Layer 9 of a small transformer language model trained on English Wikipedia (16 layers, counted from 0, width 128).
A neuron's activation on a vector x is SiLU(gate . x) times (in . x), where the dot is the dot product.

Input weights of the MLP neurons that the questions are about. A number n stands for n times 0.00096.
n67 gate: 56 -67 309 -318 98 8 -120 -128 -104 -129 -252 -85 266 86 44 -197 -51 27 -75 26 -30 0 -107 -60 -4 -11 -259 -28 -139 -64 -141 -102 91 4 47 97 -89 71 223 116 -15 107 -50 -36 170 120 19 -23 146 -260 388 64 -46 -8 -78 -85 42 -24 80 110 -109 -126 105 4 -178 46 104 17 -59 -87 -171 -238 -27 95 50 27 -219 -19 226 -27 54 -110 56 76 -15 -27 216 -232 42 -133 -145 -50 -249 162 -48 37 -219 31 90 52 189 -230 176 -151 -55 -205 151 -76 -173 -185 -27 -181 -139 122 210 23 24 -85 -110 157 -88 -58 15 38 132 71 -15 -12
n172 gate: -83 23 -50 -23 232 15 82 0 8 285 -184 20 97 -127 -84 -133 28 140 -84 60 146 38 -108 -118 -15 4 -35 -171 167 -138 83 27 -133 150 167 -78 -24 118 107 -126 53 -267 19 -125 -38 48 -83 -298 -50 -97 52 -180 54 109 -15 -78 -65 -160 154 169 -224 -139 160 102 -108 246 -16 21 -68 8 48 56 -24 28 -293 177 93 -128 -15 12 28 295 -117 -147 -109 -78 196 -50 62 28 -136 -210 64 -102 -86 259 -241 46 -199 61 -57 205 210 126 168 70 -35 8 113 -241 -171 42 -114 66 -102 12 -65 -86 161 66 -54 220 339 -66 146 -68 -86 108
n186 gate: 263 -222 82 -102 22 -171 -20 83 4 60 -135 107 -69 32 101 -12 169 -90 35 106 -174 -77 129 15 196 62 32 -58 -127 93 -36 -15 16 -129 -108 -99 84 -8 124 24 264 -74 199 77 -31 -159 -32 -104 -12 74 401 77 71 -51 -103 166 -31 212 4 214 -20 -149 31 -214 259 -89 37 -68 -243 -105 -69 -215 -100 4 82 -92 51 -51 185 4 -48 224 212 59 -59 226 -95 136 180 -32 -39 -8 40 75 -91 11 -179 74 -225 -103 -77 -155 192 -112 271 127 0 -45 43 -73 -201 -271 0 254 -91 20 -205 43 -109 251 -27 -83 238 23 -258 32 -131 -8
n273 gate: 121 207 -98 -26 -83 395 -129 -33 -92 -45 51 -77 4 30 -211 166 154 -84 -90 -77 -63 -104 -51 -50 -179 -130 -15 161 71 -83 15 -122 -132 7 -310 -18 152 -4 -22 85 25 -51 -113 64 94 4 33 -22 190 11 200 -40 73 -113 139 129 22 -46 50 159 -163 4 -36 188 -207 -58 77 94 128 145 57 -113 145 -158 -83 237 -150 120 172 -166 -41 76 -133 55 -132 -66 -110 -51 138 -71 -55 71 -106 70 35 -49 204 47 -94 153 -123 33 66 4 207 -41 -132 -161 73 259 -45 263 -240 44 41 37 -187 -4 65 102 -51 207 243 -76 -4 -135 100 4
n392 gate: -12 104 57 122 39 -89 -78 -128 29 -246 237 37 -195 -142 -38 29 -21 -20 112 -185 8 128 20 68 -224 -137 234 -56 268 -254 0 -132 -186 195 -13 -82 -37 -307 -301 70 -16 -220 24 127 89 102 351 -60 118 98 -177 221 57 45 -40 16 32 52 107 117 12 46 -72 -99 -8 -149 338 136 -130 16 -59 241 104 -122 -142 83 61 -57 92 169 -236 -169 8 28 62 181 -115 89 -277 79 33 -128 126 91 36 36 -13 -146 -84 180 -28 4 12 233 -105 -239 16 304 -306 305 -113 161 -12 -97 12 -123 -149 -74 -32 37 -32 -8 -41 77 91 -29 70 17
n446 gate: -121 278 -66 -31 -33 27 114 36 125 -32 29 -110 24 32 -157 146 80 -156 -12 -143 -30 81 19 253 23 231 236 159 -221 46 -132 119 24 163 156 43 -16 134 -161 32 72 101 39 198 -220 146 55 -8 66 191 161 -207 -184 78 -114 114 -119 -70 -53 -58 -71 216 31 -45 28 154 135 185 197 -112 -101 -16 -111 -149 -50 131 0 -43 -176 -98 79 -38 227 -78 173 51 134 12 -105 80 175 -38 -117 157 -94 68 32 -183 -28 188 285 67 -70 23 -362 209 20 -94 -223 104 184 -165 80 54 55 262 -98 31 66 -98 -8 -24 -116 62 -123 -36 -51 342
n502 gate: -19 128 -107 -72 75 -225 112 56 -299 69 -171 233 8 -102 -45 68 228 -12 328 -38 -199 -125 166 -27 -289 -196 144 12 19 -4 187 -94 -144 -16 69 184 -65 -47 172 8 -128 -44 28 54 -78 79 -145 -94 -64 0 16 23 72 314 -236 -52 -55 -139 -42 16 16 49 -19 167 -139 16 -83 167 -20 157 -136 -45 -44 8 217 -44 132 -198 59 -32 194 78 -87 -47 184 -185 196 -138 28 -248 -79 -163 78 144 -223 -15 91 119 -45 -21 212 -73 0 -63 164 216 200 179 -32 -86 -195 -43 163 -36 129 100 174 -100 -130 159 114 -36 288 -8 81 -135 177 172
n67 in: -205 -132 24 -20 -87 -154 -32 -153 -44 -45 0 177 41 -114 325 -157 12 -160 0 150 165 24 8 208 0 47 -129 38 -39 -169 106 -180 -103 40 86 -137 -49 -265 -16 -121 -225 28 40 17 -138 -46 105 161 -104 -60 -45 -67 -208 152 78 188 -59 118 96 0 -36 -65 -301 -214 21 91 42 129 -58 -55 -132 -215 12 272 250 -219 -192 20 110 -24 231 165 -50 254 -129 274 64 -20 155 -77 104 198 -82 -40 -270 85 -277 -4 25 4 -12 -4 -247 -141 -127 197 249 -67 -136 118 -192 -106 -47 44 125 116 -33 -128 -8 12 40 149 -40 131 4 53 141 127
n172 in: 319 154 118 -79 90 63 -227 80 -219 299 85 68 -111 49 -119 48 41 -16 -16 30 179 12 -12 58 -75 23 -40 -336 66 -62 -8 -47 -21 75 24 176 157 -228 280 -80 12 186 -67 -230 55 -276 -60 -206 91 -201 -172 51 -151 143 -112 -24 -222 117 62 -232 84 114 58 -4 175 74 -46 -13 -33 137 -41 -139 153 -29 35 -44 -143 -28 89 140 -92 203 238 32 136 -60 0 114 -36 -57 -71 43 114 140 -291 -199 -49 47 -32 -116 148 -80 8 16 -98 -136 -239 195 -135 -74 -247 -90 -229 -16 -148 -79 -157 199 -12 63 -4 200 -4 -145 60 -192 -28 57
n186 in: -66 -39 4 88 72 0 -157 -125 -228 37 133 32 95 -249 -41 -24 45 224 -16 77 -111 31 99 43 36 201 -104 -29 43 -208 98 -125 136 59 49 24 -20 35 271 -20 -105 127 -207 136 -63 -62 -8 -192 -112 278 -276 -122 -32 -156 -124 -76 -75 51 88 -91 -89 -20 -31 -121 156 -99 -54 -39 173 103 128 21 -170 -107 -198 -352 -4 16 -47 -112 -113 -275 29 40 -133 -109 277 8 4 -155 131 121 198 40 -8 293 79 -103 45 -209 118 -158 128 71 321 -217 60 -59 220 -169 -176 -142 -16 -48 -141 220 21 -20 -189 -16 -32 -105 139 -242 81 152 -201 8
n273 in: -84 32 54 159 -322 189 -185 -26 4 -129 -167 -25 -67 -37 4 -102 -56 -184 -135 -73 -87 -35 54 -57 -29 -135 -29 94 -141 -114 107 -21 127 -43 -255 -280 -44 -250 128 44 -84 -104 57 97 -192 7 -7 202 101 40 -97 60 -32 -25 -214 141 4 -126 -121 54 15 -85 131 -83 -156 11 140 -144 59 71 45 242 48 -190 -136 4 18 -75 -216 91 318 174 138 -251 214 -73 -73 111 14 70 126 58 145 65 91 118 52 7 22 181 -125 44 29 -163 26 -98 -156 -151 43 78 -22 139 -169 -11 -109 -83 -83 -29 -111 -187 197 7 32 82 55 0 -40 78
n392 in: -135 60 131 31 -55 -127 -129 8 183 -95 29 51 -48 -182 -88 43 -167 -19 -34 67 130 -145 69 -149 73 -130 -82 77 -197 290 -75 -4 -201 -58 -135 -113 126 -61 111 -4 -113 -66 -201 36 -176 197 141 69 228 -174 -72 156 334 -221 90 43 183 148 -142 -177 63 -48 87 33 -52 -134 -150 -75 -100 -138 -429 88 -181 172 -142 114 187 85 -4 -82 -12 -69 185 -120 27 55 -39 61 170 -139 104 272 60 -59 -146 82 12 -19 44 297 -11 20 -101 -168 -112 -106 12 142 -194 -103 -16 -111 -11 143 -20 -62 89 89 0 -4 85 -47 35 -19 -337 108 -113 -128
n446 in: 15 -34 -4 171 -59 135 94 35 133 135 -88 -43 -109 36 52 -259 0 -187 42 30 -235 46 4 96 77 31 102 -73 91 80 163 34 52 -170 -87 -23 67 -156 -141 149 72 -62 112 -262 8 89 -291 -115 221 27 -144 54 -117 214 8 -62 -153 4 -32 -96 87 187 65 -69 -16 181 -41 25 -48 -96 60 233 -91 200 -69 51 51 120 -42 -98 83 -38 242 151 70 -8 168 81 108 -210 167 -352 -28 4 -60 30 -157 -104 -56 -94 23 -12 -27 -153 -244 -63 4 -265 4 -34 91 46 -8 147 94 -296 219 0 -15 -50 12 -86 100 224 -130 280 271 412
n502 in: 75 17 -30 39 -29 -102 -199 139 -39 18 69 35 -174 -101 93 13 -9 -60 -267 12 -8 63 -184 -195 43 17 -95 122 -139 229 -242 143 -67 -192 224 -30 17 143 -13 -113 -222 -21 9 -89 276 259 170 233 13 90 106 275 -176 -77 96 -177 -47 155 36 30 22 150 -8 -41 -204 -47 239 477 -97 72 125 -214 -153 -200 -154 -149 -99 30 -169 56 -35 89 -71 -21 130 -248 -160 192 64 61 -94 93 -27 52 -379 79 -80 -201 163 -158 -191 192 -181 -89 137 48 117 -311 -34 -51 26 -47 -72 47 113 -108 -81 99 13 -288 13 0 243 158 -87 -270 208 115

Each question shows a token from some text and the vector x that enters the MLP there. A number n stands for n times 0.013.

"-": 59 -26 154 -60 13 -134 -45 13 32 70 -82 -304 -248 147 -17 37 -4 -8 59 -26 77 76 32 -64 4 -48 0 64 198 -71 99 -54 153 -44 9 -110 -80 -24 -85 -39 7 38 -9 118 -20 -163 47 47 -29 -61 -131 -107 183 42 17 44 -2 -52 63 51 -11 108 -53 130 -118 -2 -179 -175 -39 22 20 -6 -151 92 61 80 -29 84 -3 123 -107 -115 258 18 7 76 59 9 -1 -33 -123 46 27 -4 37 61 -103 20 149 -1 71 -102 4 119 10 122 21 133 100 -65 29 114 115 -43 -115 33 -132 -40 67 -162 -5 -56 -83 -85 -181 99 17 -90
Which of these neurons fires most? n502

" U": -64 16 53 35 -169 50 -205 -92 79 56 4 -41 -39 176 -144 97 -157 -115 14 8 -44 -89 49 42 17 3 -7 102 107 -84 58 27 174 -106 135 -94 69 88 -120 -29 -89 35 -90 105 135 -66 54 105 79 -61 -41 -160 -98 17 58 82 235 23 14 -21 -16 77 164 41 -96 -75 -17 -22 -158 19 209 -38 -33 32 -51 111 -49 -81 -9 60 -172 -209 -22 -53 112 127 -58 81 112 70 89 125 237 184 62 21 -121 -30 168 -83 -112 33 17 -9 -196 107 -55 36 36 92 28 -157 -32 65 -172 39 -201 -7 11 66 -76 -42 77 -87 -202 70 146 -87
The two highest activations, in order: n392, n273

" F": 54 69 23 -120 -189 -31 -51 38 100 186 -75 9 -75 76 10 -124 -228 -92 -46 62 -22 -205 8 90 134 -138 -54 30 -34 -93 -69 42 59 -9 76 -57 24 23 40 37 -71 86 -151 18 134 -131 111 17 10 13 -120 92 46 -64 -120 62 61 -15 111 -6 -50 102 305 71 -77 -37 -2 -124 -208 -11 136 -227 151 28 -66 20 -1 35 -108 45 1 -85 -5 44 107 98 68 -45 14 -9 -43 133 176 74 168 32 8 14 96 -29 -115 -181 32 30 -72 52 38 67 111 104 -73 -130 -27 40 -43 39 -71 86 -72 -16 -16 86 128 -187 51 -38 287 30
Which of these neurons fires most? n273

"ent": -11 25 -132 -15 109 -175 58 -24 114 93 -178 -112 -3 193 226 -93 98 -130 -10 -5 -115 -33 143 50 50 -43 48 -74 71 104 -93 -4 -18 76 -93 -40 22 18 -39 -80 -12 13 -133 30 -47 -110 3 38 -12 60 97 -149 -175 27 30 -33 55 -46 17 180 7 60 -135 45 -60 -20 -153 -163 101 6 -60 -46 -44 93 -229 145 36 -155 79 -4 -137 32 -117 -84 99 142 51 -227 71 190 83 49 37 75 175 117 -130 -3 195 39 87 -46 -2 -86 -42 120 -2 65 -2 -5 -103 103 -56 37 -78 84 -78 128 18 -49 -6 94 -113 -163 -13 123 118 -35
Which of these neurons fires most? n502

"es": 14 36 147 -123 37 -91 -129 205 51 56 3 -138 13 59 82 171 63 14 -14 80 -82 -66 142 -48 80 -70 -59 19 -136 118 31 54 68 -173 -47 -44 -15 -39 -17 127 -47 149 -104 -120 71 -32 -30 -45 85 110 -18 -127 -76 96 129 13 41 -160 195 -128 76 72 23 121 -72 -163 19 -41 -81 35 59 -64 -70 79 82 132 -22 -118 -3 63 -37 -210 -57 -8 256 3 33 237 111 -80 100 42 37 148 51 97 -135 78 112 -89 -69 -41 -62 -154 -219 234 -60 77 24 133 -185 75 294 94 -64 54 118 -66 -60 -108 -32 -13 -82 -35 -101 55 71 -43
Which of these neurons fires most? n446

"ant": 27 37 -140 7 -167 92 71 150 154 197 -146 -72 3 84 137 45 -229 -204 39 -24 -22 -117 -17 117 -20 -70 -35 92 -4 14 -146 162 39 1 -40 185 -15 11 -84 9 -185 86 -284 17 -120 -61 -47 108 -104 46 -125 -25 -190 24 119 210 153 -195 135 8 -24 -134 77 80 -37 79 -94 -63 -18 130 -121 -112 -122 94 -69 54 -60 -84 -44 -177 -64 -92 54 -194 -21 164 36 49 111 -48 -13 18 85 155 155 25 -1 131 167 -51 -74 -25 -137 -38 130 39 -19 38 113 6 26 126 116 -103 -56 -112 -24 -37 144 -128 -95 55 -3 -125 -54 73 28 42
Which of these neurons fires most? n273

" 7": 42 154 -55 -1 -102 -121 -70 -128 -4 -27 -62 -61 -53 83 13 10 -165 46 -8 -17 -73 50 69 -15 63 50 -128 60 164 182 128 0 130 -171 62 -141 -128 -158 -52 73 -24 34 -140 158 102 -92 13 91 -41 -100 -176 1 -116 -196 -6 83 19 -111 -12 7 58 65 90 65 -75 -50 56 -141 -92 -23 -50 -61 51 153 69 207 -34 -10 -108 -12 -175 -10 72 -107 106 20 7 185 42 196 128 10 113 -1 203 -1 -145 47 241 -142 -35 -70 -69 -80 12 87 -24 181 119 -235 -63 -83 28 117 -165 50 -79 66 -88 -119 91 -3 -173 -126 -37 82 55 -96
Which of these neurons fires most? n67

"in": -137 148 30 -62 -109 -89 -119 37 153 -4 -7 -121 -21 136 102 -84 -49 -29 0 39 -45 -165 214 -13 60 -73 -57 25 108 -68 33 72 58 -53 -6 62 -68 -134 85 128 -179 59 -286 -65 210 -73 184 27 -93 57 -93 -88 -39 -192 152 -15 1 -117 28 4 -100 57 9 152 -193 -38 -2 -126 -161 71 -11 -5 -113 18 -70 105 -71 -160 -25 39 14 -53 -42 -29 219 124 -52 140 -42 -68 9 129 26 79 105 137 -65 74 68 100 -79 10 69 -46 -57 142 -206 -16 151 -149 -70 94 23 181 -61 41 22 -8 -99 -115 133 28 -125 -47 -35 6 25 -143
Which three neurons fire most, strongest first? n273, n446, n172

"s": -4 4 142 67 -52 -108 46 131 -46 -18 -121 12 -40 129 -20 -30 -15 -28 -45 17 -171 -41 136 127 19 -16 -195 62 38 -76 -136 64 32 -11 74 -225 1 47 -198 110 -131 -8 -37 -9 47 -3 -32 45 101 130 -45 -72 -5 -18 10 -63 -1 -60 125 -143 140 124 9 69 -118 115 -101 -159 -49 14 42 -127 -138 144 -131 -14 42 -34 64 90 28 35 44 -129 122 228 -60 45 -24 10 -32 142 -2 48 176 156 30 -7 39 -116 29 -10 -30 124 -197 83 -6 137 152 -269 -169 112 73 20 -66 125 17 36 -109 -257 -116 -21 -35 -162 -26 89 49 -110
Which of these neurons fires most? n172

" 199": -137 103 201 5 33 13 43 -33 49 85 -133 -193 27 166 34 -9 -125 -71 63 -33 -153 -7 41 -3 41 71 -86 -4 155 -16 -24 -43 83 130 87 35 -104 62 223 38 -222 57 -73 121 143 -75 46 51 -29 51 -101 -94 -3 -29 92 75 18 -23 129 63 -22 178 -12 17 -107 -16 -18 -13 12 63 -8 -116 -45 199 -15 62 112 19 176 34 -60 -5 -55 -12 146 146 -73 51 155 137 -27 80 -78 -9 313 -38 -177 -60 32 -21 -98 -190 45 11 117 282 171 129 -11 -138 32 51 33 6 59 58 -58 71 -68 -80 -157 -11 -155 -82 39 71 8 -104
Which of these neurons fires most? n67

"200": -47 9 97 -63 -154 14 51 -37 87 217 -141 -230 -50 159 89 -103 -48 -92 89 -71 -67 37 93 -23 76 -19 -28 -78 178 21 -10 80 155 -87 82 82 -75 -69 151 140 -110 10 -103 303 43 -113 19 63 -18 -64 -110 -98 -27 -156 -4 72 12 10 98 33 -90 146 148 7 -41 -88 -71 -36 81 91 156 -116 83 95 32 133 140 25 50 3 -159 -34 12 -69 53 135 26 73 161 89 -180 22 100 -109 132 -23 -126 -99 20 -103 -98 -145 168 -69 36 152 150 183 -13 -123 18 43 -54 -5 16 130 -147 65 -86 27 -4 40 -50 -17 -82 95 119 -37
Which of these neurons fires most? n186

"ord": -51 2 213 -65 -49 -128 -133 204 48 17 -123 -117 -172 -14 181 -14 -94 -192 -44 33 -2 -2 147 72 151 -54 -27 90 37 -89 1 -49 -33 -105 54 -13 -44 13 -131 73 -252 184 -194 -135 36 49 120 63 86 163 -6 -218 54 5 74 -17 34 28 77 -43 -67 -2 6 121 -119 -49 -10 36 -125 151 -66 -117 -34 105 -92 60 99 -73 -46 -69 -52 14 12 -2 87 -20 102 74 230 19 -11 96 191 176 45 128 0 149 165 -99 46 4 -110 -47 92 49 -76 28 64 93 -10 124 160 87 -81 33 -89 -68 -133 14 -24 63 -68 -190 -86 42 118 68
The most active neuron and its activation: n502, at about 1.3

" |": 6 49 38 -24 -177 -126 48 51 -55 91 -99 -4 -93 35 57 -81 -90 24 -88 -6 -84 -97 220 92 77 61 33 81 126 73 149 55 -28 67 118 -136 1 61 58 86 -5 -42 70 144 164 -29 94 43 -1 95 6 27 42 -122 30 55 27 -200 -21 -137 -83 2 73 57 -38 102 -184 20 34 -81 92 -145 -77 86 -78 155 17 42 35 189 -215 13 186 34 77 114 82 -72 88 21 168 144 96 -8 36 -28 -68 83 212 -229 -24 -46 -20 -39 -68 95 -87 159 64 96 -154 -153 50 137 -192 114 -82 -100 -99 -182 12 -113 29 -70 51 38 57 -72
The most active neuron and its activation: n186, at about 4.5

" P": 137 66 -55 41 -202 -80 -8 -44 164 87 -132 -119 -110 206 -102 46 -83 -155 -6 -39 -56 -95 6 111 68 -63 -179 56 9 -76 72 5 92 -32 128 -129 33 -40 59 24 -9 -17 -131 -6 -12 -106 75 -20 12 -113 -53 -168 20 70 35 210 91 -78 176 68 64 -55 209 56 -110 -19 -107 -179 -268 117 -38 -85 109 -5 -61 43 22 68 94 -33 -18 -191 79 65 1 -68 29 158 90 58 167 79 172 23 -16 -59 -60 2 121 -51 27 48 0 -1 -56 -11 40 84 97 6 26 -1 8 70 -82 -10 -135 123 1 -135 -54 73 -65 -91 -185 31 4 -104
Which of these neurons fires most? n273

" iss": -82 -26 42 116 158 89 -160 -41 -94 170 -45 44 -129 116 -41 -95 -229 -78 149 32 -64 -75 27 -24 22 36 -48 150 54 68 -85 20 -114 -50 117 48 69 -73 -67 -8 -185 40 -48 150 348 -122 -62 26 10 29 76 -90 -41 10 74 1 30 -128 85 242 -156 38 -52 42 -115 -94 -31 -254 -28 -9 32 -188 -21 104 -118 105 66 115 101 19 22 71 126 -81 115 219 97 91 200 -12 3 105 88 91 -33 80 -38 58 26 33 147 -50 106 75 -82 70 -29 28 136 26 -151 61 -114 76 45 50 -22 114 46 66 25 -6 -145 13 -90 85 1 122
Which three neurons fire most, strongest first? n67, n172, n502